Layer 6 of a small transformer language model trained on English Wikipedia (11 layers, counted from 0, width 96). Numbers have three digits each and are written without spaces.
A neuron's activation on a vector x is squared ReLU(weights . x), where the dot is the dot product.

Input weights of the MLP neurons that the questions are about. A number n stands for (n - 500) times 0.0018.
n10: 407694541635625521382381394605592337610479472524471409490475523594503549395361535521268348401614447507415493362414489519473718415574366436500474368521510597473642390439420596548031560473714621475454576749466365483744480467460320279417300366500434455572477510456751430527637559724503493556
n11: 478610550610391105337344532500557560507474588292677565711518409329468463405380589587595575493539485579553319320479600568647482339465518504647546603563453525552489243341587597543370476607378565677427378260253723628596486569643716574380519312585725471606514390613546579426485496438286354496
n25: 443508566328611641460391364500453310431610701386512429791259548723425436508535504520512476665480796441620423516447439368385461656173484496645631274234626464333408473357561480208532511449424382577416736488720461656432323451462350655554314473370653492635447481643465424323392508273603781603
n42: 538332422557573561312522441515379228336519378385305523500454731572429735413372599557496440580429404541614676542216550611562537720321420591236556539588347665583377421401543630633481757537504567427416507337515474441405453407291507537691477666468733330564357228591419425387295485624545570350
n55: 614357469443460617564550541655340603412611439348457667619409536445494452494522578587452681734586376386581412575518471572497484584543497620560561530542516347607441414226571456513270497575512598634701430450592557736399646366629583566394563753569449437406439315652576448438464586378311472452
n65: 341536564598409474341604497632424513582430333455436477510274337386542536581494510467588654589433560759431404697574457573259677448550395618414301552572436403385400491513221583586477506478463384500500471497708407557621305321375432570476601363548662593552454636689468525497559452519409369500
n78: 469613423563597386514519574454300473619666432525541545590466479705450483576552531270542517608508543384396688338608543548500497444364480486453405463426347497393484521533342434541584383431640317449494619543536530560500524423425533388691503567633308503347495448440415473334602436539525382424
n98: 414479553411471679510497613657447540462801396600721541670651557480456425466470507500398621466631548467540507768324535725428571452425616500694547551623520372361546455477455590361453439553519252631510560469363513537284497445393473721539468637491494230535561282530374510401350527591716360629
n103: 585581428445601569613763557518443305506384489549490457574584460405524429522614562257503500425582516570736744463628403409385375441411608578545594477665448442465562403428403500587387628644653576553593494589530445473537536535565302694589382317437413409451640725473503564598587430386531409475
n114: 360553566324663438526543614455509455524384524463618427369497533275454347506349589538300414494362467465486592467690595398461422509364573473371346547615633555503452447613464511400546575454553388417488434446606463386532596517536538628259648573530385701481492580418497630520438529751538603483
n139: 639358512543440429611556697600621408634846504610363352426638492293570612388781337744774614646806500602528391600391529611425643479380263638492727617487688356646544429360622484569340285347472508399400631393447626557354604402488758468513380318519647500519579440460496711172433770517648528372
n166: 380384333404373447614500763557461385543550598461439556434483466326477441566583653556569627467455684296407417394348634506554627417398480580545604425384760664431636390398403471677552481654594458533689500609448513326693595538569373350340480468488534365472356695471594397354487379362467413611
n233: 470615489371410683500452528528528418426527303339563453459556541532691743520534491442603480426460547425704518509536366484618350570367579497580549478559491546372638634345625532623425613580564537568468428485497442531491427508480604412669536206524527477533542509444712647630541457532375351465
n249: 512584332617531521527500679537399281548433524512479763503413384553547720461480545408595705515550572374540605407346633561600444691629420287512428514437491456452323395517545375509538525422398409551727389518555602529503406602568427517515531514519475561550322532686523441506524562636426477642
n263: 468619559434586617303581466747547438464448534440450347510574559484598664705519228586529494658535526462506471542431659440377541632688532584314348582590551560332500579525433409388513358519362475455455487487327670406594657527683418547579659439506650340458576590664607576565487415277608409570
n278: 262660507543638538523496389438500342664627466638445530421633560579391663557463492409686355504399669626423523481525385591326687557241667477537692457351590316558565377313518589470631661769594504301382474294426586489473602381337433485457308558496539404578302456569326289328397534643786256300
n284: 480445462406441552532619286416607406572687477370513539465292362506388523523713559429500653432446739437553536471524503272593615623369568666567449323533468555389509512456555598453593543538435440585396363543500614459471634555577535660104443410449672446561672538656626494547558487625542427323
n296: 522506473396595575463365650488506515279578320418516653442646494503558398337650653488469503506509638494455356313303481384550439630601580379552432462562372647559494341425544576310442550557671549385500552443600506563553530535562597371541535627471561663486573455568699485277531503475258410319
n305: 321652739290719657389625370517575517721351550496669684641569584238530414590888265509504500218466221580517256361367552339504385630372379812445423459465470564557533463475533652391355484688545492513578733252378563651639306537742627400677705558249532256552512655595412508595453411611538374397
n309: 589328323480495535413482534544427371382633345453332344612532352556434612484513605503612526546521516510371568524588489531418450479464369540550469412532466413586451508402398510427661535646485511603511413560597495586629456675477482505591572365579517437640361443554364356428489418404426377420
n313: 440472702480393550589641259479497389625456472622535374583400580667613423512533556426429533619692506415581334363480685406402488599422485494454445427416524558474432529437418473367503503506338750315643509548391497316403536406450622557286439553494431322390389506572582556515311745549503482472
n318: 490422431500417393608497544667637488477497466320325430439477592618392526551369425503661459649667611554478649552596360500515570429506587216525568579452408417360602347463570500356417427225436598481377582454440607444587608558509415547460603353488326704422451316330503664568384636318325500545
n321: 293458598565467360545480446497382419455574522452607548579590510676616303510651524562493558339527710432450346420451683414205613556573438591517591657465640545507586668543645517365469428466325674346361408546228612598598570313381275517354629606484358696575398423623503546330399466373624605411
n323: 558404530529518651401567578515571604600379586451591568313258525462356397557392655439366485342417574598374465523245659442482553442585458446267367377438545690769544500666518245534197471489442383384565624720248316552562713330255470404551536518291536436561703455386706511496358632530424455774
n326: 454486551399500310455571459426436601556447509212482566462546442615510709639514532573577445335205433586618352496457312593717407608540657556288430470465362600520594470756596620483407401568453545528370792339558541721549567454680576497543561487384265469552295608359691602409503431583493555431
n331: 626476429487338409449383443497403457281525497459489411411185675486531469541450437455686693552419507399557639385529451442629459573570424569355609331417500363497632434364549554483561572681710473322514775323304693564490477392490459653397578418398677517545422453576574461689169439569548325438
n339: 404386425500519539446568322372487439532580411342533419491598527615629471462620555484439498393398557593594450523542546478528460471515541493555555496416455675502621408463498573529382530559547540591500491486524524606439446534502509434470495496628378456401553465448447293478604444379460551493
n355: 488724641529639401636716451677439386480858511542318582687417674403631441531515607621375488480431559419231460599500333507489708422613535268665677364457458453422613526372533565622434504519377565520956442379255811389398583581575446428524371455377555546580396443538343515508233512636632657597
n358: 454439411546591508534228637547622331703539320422668655538580205511808553621371627515606489446519581302515469328553427520293403329482329362522536385366455613597383428709522467348399400585442451615324560609507709318569668673576605379293421449370347378514648305676608475478470601341620667538
n363: 506425573464484592497369425468376516508534490356463607585511405514579253580513522450445731372402416543645380467461576495447590544615350639440608487542516643439444308519389587492505351530413552687609358554592416554500402458537424578517463468518417532402366438497281686465578587489473578517
n366: 445451579490523366610455426568410448434519371657508548567593372487497638503358497721535463604561303543545391467744473406500698486367551385476494431541463503572500495497526588587393421513425567374511500564627519532478497528565476552517592647620475481510431408336698428422522513495511735503
n374: 466322563422337313470463625489412376298638747526578451290439434650545206364577397553447411458426874485679572580302519446359481405536500242400607614340638680439616493682568493658500390529723207347481507496348355533417500532619705471446594323490585408581350376467445325478356563444541515485

Each question shows a token from some text and the vector x that enters the MLP there. A number n stands for (n - 500) times 0.012.

"et": 551341608519556459462472535356361407419632362555491572516434498641492347362445439645529494296430561550371584473616473237649515469557578571449446479468541594452368487616176440585567502508494460455608500454493339414597544541481551445418502473624506465374566573543412565558286488507548416475
The neuron with the highest activation: n374

" 18": 626514471501529361542418596543475475520438239545576558512607472590448479551373431639532586394476451466493363458587484462576401518594495501513556810545650484429338617633469496542659519533454404497513534573387350677508488622265483446538310482512452531429655469657654470452514461506427451489
The neuron with the highest activation: n358

"chen": 469373387390456459529422419343365451539584434572622321527582656517540467463442609509560481422421525471534473611632376396414482523561465669480477554412493543365511485530375534529578469595481410524675504442630277495600576624498594417338541443794368493430658660338494385528447576530497496551
Which three neurons fire most, strongest first? n339, n114, n166

"/": 564502411422439415442420636478424505317550441500661364596644700476587434541584570656481664428369377502616470447607600436468510460579567559603551431431697442372245559566399519429522596602386434595474549486519472515553498565345542587515495532700469406396627551348513424522541475443476475640
The most active neuron and its activation: n98, at about 14

" is": 703571394497517363268409452449608457397538376520485439465551537590576347509512486529597625365519438525546559407619543371485548633566522568577568676392659462419494547390491517563703386419602572534600529440518456692581620529372537510496438531531359476497534529518616468663412506503434659504
The neuron with the highest activation: n331

" doctor": 538432465417511392480356605499568457683468358511441378436711521527474446578499521497574686301528520506543499528597445372643382525574471509521467640490670470401481672513404591475628522412368649481534428465633513595576554592336499479559303471578434578391450487539474539663461454451341512528
The most active neuron and its activation: n318, at about 6.8

" the": 641666399548525365248395551517601460484587450459475455475626496496515376718510496491669597352563373467575555519619499415550468494575452630611536554423583523381371543523515367524724422463396557504537491510522394694595585503425465496390423486330438438393505555524621421635503451486503523505
Which three neurons fire most, strongest first? n358, n263, n363

"ara": 441407641469530489470590611519507473439652456580552396443580640676403328396494566639578464482517497476328451454534376306661527394487508630487312546461425491601489608468324595659529416529286518510455630495542428683649667509468550362469418487547492518327477542453610504509453444473503530603
The most active neuron and its activation: n323, at about 7.2

" titles": 636352438530625398383515561474618501669440324540337421548535549519575397584503551539541718355568548488461456484620489385477443481447365562441430618465564434447475629441196489395765643469544482435471474479606438507501572519373465503569424464499445501334410507555599488634400465536444563563
Which three neurons fire most, strongest first? n65, n309, n313

" ch": 567379559550440486315501581476482464564469396523507468398552561700507414477460534617607653373515498500432481443683411274699446544697486419595536619428693483553257531501486665475415540474550568544687448472652427633571439686444470414507470542405471639370417510497501479598526431462392480496
Which three neurons fire most, strongest first? n296, n249, n363

" Sk": 469425431496556466467513556563460536350484310557358460413631713662537336509467630575693468411574593521501447550574400204633534483627475509592425696388520537453384484490488576464499605516650515599601501400623396640508471556471500469548476511606540589420505623543556415668483403457330430455
The neuron with the highest activation: n296

"T": 549380511551529478339493527299463493394488465615443496490565708722524448506577550721587458339615641491487511544585376286564560588578539572542415607457525588497220488411425581600548536530603488638605475388586417566500517517442545367531511566517530452366561574533610514652409542505402494434
The most active neuron and its activation: n296, at about 12

"The": 621646418570518422300419516487605464417565410499482474463600532493486369648451608537689494298633345495550563550573466452490524495620491636563519534406558519338368505478514456526785425490470571555523496501494387586598595494378506501425492454421455423357523551498649450665476421490450512450
The most active neuron and its activation: n331, at about 3

"q": 493375497499463455546476608545304570520552364562556497477612652594552349456453709782494446462512400478499415419692408411618578438524547629594451427457549424436429583497462573417553469622492526552642503466648437424529516533476607456426561512629459440351500601400483347398425505499410574711
Which three neurons fire most, strongest first? n366, n166, n55

")": 635593452521598373274387480524576449471519437547497450495570503442578345569506428549679620349538440539573542467603544350497573475574506551634555611366629457395368444393307386619674419445466436485542491527547409726596578566343474413465399570507403468471516593545643415648468445500450538508
Which three neurons fire most, strongest first? n65, n166, n363

"un": 569256577425475494489495694344474532466559437647527465424521618651454341481551517713618393334448620556359475451563437471580606462564641642444467496463546639406412609468332569483558498479483341508548519516571420411509574568536454501344429444591436513466596491374378503527344422549463425504
The neuron with the highest activation: n374

"ici": 478348458493479245389351468528587362486350415443443581374550592566524498346473584507513510475425533426343520446406468387559411568543639472317430577482582451422469514592439408587545626360429625417457423543489480606540559442291429532613548556440575402363552617679457407579345486450560599454
The most active neuron and its activation: n42, at about 37

" 12": 648417384560636379574593632568651511597484384547570449485505531623566555632465576614428630358622467509517464529576486575597417529501331545528404630552526537405368568558414492485713555555449421481446405542422436663481494612456486505396311353624363543340439476599602370515522473431388416512
The most active neuron and its activation: n309, at about 10

"esh": 466233366452430469547534653441416536469436412537474455498467519678481348502552479511524550417444396472546381331502420272568547428561356495582438541429678612519411429584306454406516508473478444611625419594579412618600599653539568446381495409646451410421391552397417418536379438514517501673
The neuron with the highest activation: n166

"ly": 725416399464594364337467414402553505626519292480367547420603583440594564434502486535625548412517465452553456358557517328526457540610574550520569691542716453459373711509448475540634567468567423495566399467531605627490623512350519577414374517450548487548616571525605509612387507577517520373
The most active neuron and its activation: n284, at about 14

" four": 708483531419537465449436557559507548446528281697451465519584486422456446415459611561548597445575364503540360496578415407615491526657521490507474732540618418426317642466362522589706469323544522547413443561373306719553404471404459543466347492502522552493517642542528496498371506534525537515
The most active neuron and its activation: n65, at about 5.5

",": 682559398521572410321379427526602439450461378544501365422556569638571550466482437581457474447557370511491408436613537460565538567615640548385556541398728463386431554477247469560656516427493551434450562565409427636645555539332516433504477557656402378364609649494659423610539421526404563533
The neuron with the highest activation: n10

" name": 677473558448608418269546656328606496637421313484445442495546521500545503632504657608657621388579518544488516490550502378538373527547460460449412551452674480384412670622346570406629571587390416482486474465697413553523558575360512444488424390568443529451457526462516547685418485572423607510
Which three neurons fire most, strongest first? n114, n65, n309

" (": 624475473518617381363448606507518498459467373489511411482618663554556475635518550501540730397530401530507300430560573457527565608655478516700595634489666590276313593585414482602689517556484408544446466599395497646421437529401586425492398489448429478410530521428607499660461484551501519536
Which two neurons fire most, strongest first? n363, n233

" remain": 748427432401518487349702387423529403604561352442430390444474552665641503479414567481531612307492477479540462469563560454519500675454520566638518650531640496497337649644454537481629586527661477516488484511599505613436628537357507568424382434482389566413620509490569465504549583466437558460
The neuron with the highest activation: n284

"enti": 567412504438578364353410411466558377524484461416513417414529647455495317420611461440563605355455553473586434540546441374534553649432540527662529625453678544420356559602407390521593478456534583549573439579416413805436506570291424448493341508325492539413502629569506463567366560515556513528
The neuron with the highest activation: n25

" commissioned": 580465505447632521248406498407619432549396360519456386442566537424501470609494551583553538288555447528460637464601435380473501635543585545594550576464624593410310591429436418525653539407501528423562481508602346717490466557359464485527347431694374483495451567456590581638467445588470515436
Which two neurons fire most, strongest first? n233, n114

"\n\n": 728751426575552334255421490462544464464594457504511529484611528476550418697585438501681534376581448479578588473560554420546530547563516653686522626381621462316384590425505409521556393420400488547541497493498390619605559488407504448494448520420430525430491509539650435654440442490480505485
The neuron with the highest activation: n263

" ": 530355517504545371277494646347428524409410361517449491522544577598588470588636558709533673394575379558385443503650518261551507535575574395580662588454499567494292507535495525538428600487569509588581379537664373530508492598432462406465397483572465563399463511483552658634420483482382506565
The most active neuron and its activation: n363, at about 9.8

"are": 610401567469625437314454438394571430488481264532543426396585660411491518420514617568594436365544398490462429493498483479552612735484618516598549582486749473625400632556540420534688508377390504571455521492621502695519544529493492405379434358485420622613597502470579411529452479541443575495
Which two neurons fire most, strongest first? n139, n114

"=": 724698425545611343297510422527653501527582596504638438435619693481563431599529506541635427306558505493496481543563564402593368479503494545492463701460579455315369576505555515464596484560469474539539448455472491736508513501382597464607495521579426481402544608568606422575461418563444448508
The most active neuron and its activation: n305, at about 18

" and": 682706407520561369245428513451556471475595456467474450476611506443525405705544416554660616331542409452601571454585559381538550538579534625622532618383684500343363547401511399520612424433414494506558463496501403647622553497442483464426390500432455501450492491534624413659455464485478498484
The neuron with the highest activation: n263

" =": 614580468445528438357396524535698452544515539535560510556565548464493508428707431460674612390499462488407291505557517412559497526444490629521469687596563459408342634484274523468656477493533581656413562535373492783554545646476589411582450410500506524445515645599623577608407542523484429549
Which two neurons fire most, strongest first? n305, n11

" third": 695437434404626550392551459514584441395519475541409490485528552485437535459430607495546518341550424525548542531520384559639388622655469355604507694370477402466413595547401474524608596416534541526532412534506405702474516586379527622414388445697588452419409674502689591607413389475504614466
The neuron with the highest activation: n249

" Mem": 494372510532567436512493583488570620468563210594497542338645600522541414607498574604633482459495544506511550505722503195649550462624543435600547543440660427350271569559366553582536520473511526445482443550507488549516514471306467545640550476644491456257550454538550615611431453458400497358
Which two neurons fire most, strongest first? n318, n366

"ing": 624488503482636371291445435382636422452496439471504373438425576383511558570555548557553479347513537490489397487542489472435471616427550586614529625438773499406310659535376354575730643401468562484539542559604339624415550568474486560486362504484512514476529633499478422603405520554410502453
The neuron with the highest activation: n25

"s": 685335440514559394487461499509595451605432382487464556566437616452591447555539500470440680352451449527501340432643567388556504504478535619501438574501566539413343591511259431429795640516477498458517369514593467358504546453386406570323343481545451576445478588403522467515358534525389451576
Which three neurons fire most, strongest first? n313, n114, n284

" been": 696451379487608410306407445336632450573457352505373409507627522617552413469460494545545557389518517521505499349545508396500522669546502584512542650466653576468402627432479559623762452427630583497583481504600467629589581540368540592525364562520456432477619520591563578655437473523476531492
Which two neurons fire most, strongest first? n42, n309

"phi": 504330605467403406501445554464611443479546514510533516522606597562441278371576581459599553441533521377313305556585445475697528439554449503429410503524475572197337557504558588472447496490271495472503485516536467671467500511307491500565417504497406446416614558529341502545296452545564633504
The neuron with the highest activation: n321

" Ti": 566421529567572439423482607553406529465560243396421531441575726668528340568561598592496556465589572474503416541625454253660463465569539529580524599430554506544383429635454604503495610604575446528618444547669343717524543445357549521535659482813502521399422393624595394558523443496498533477
The most active neuron and its activation: n55, at about 27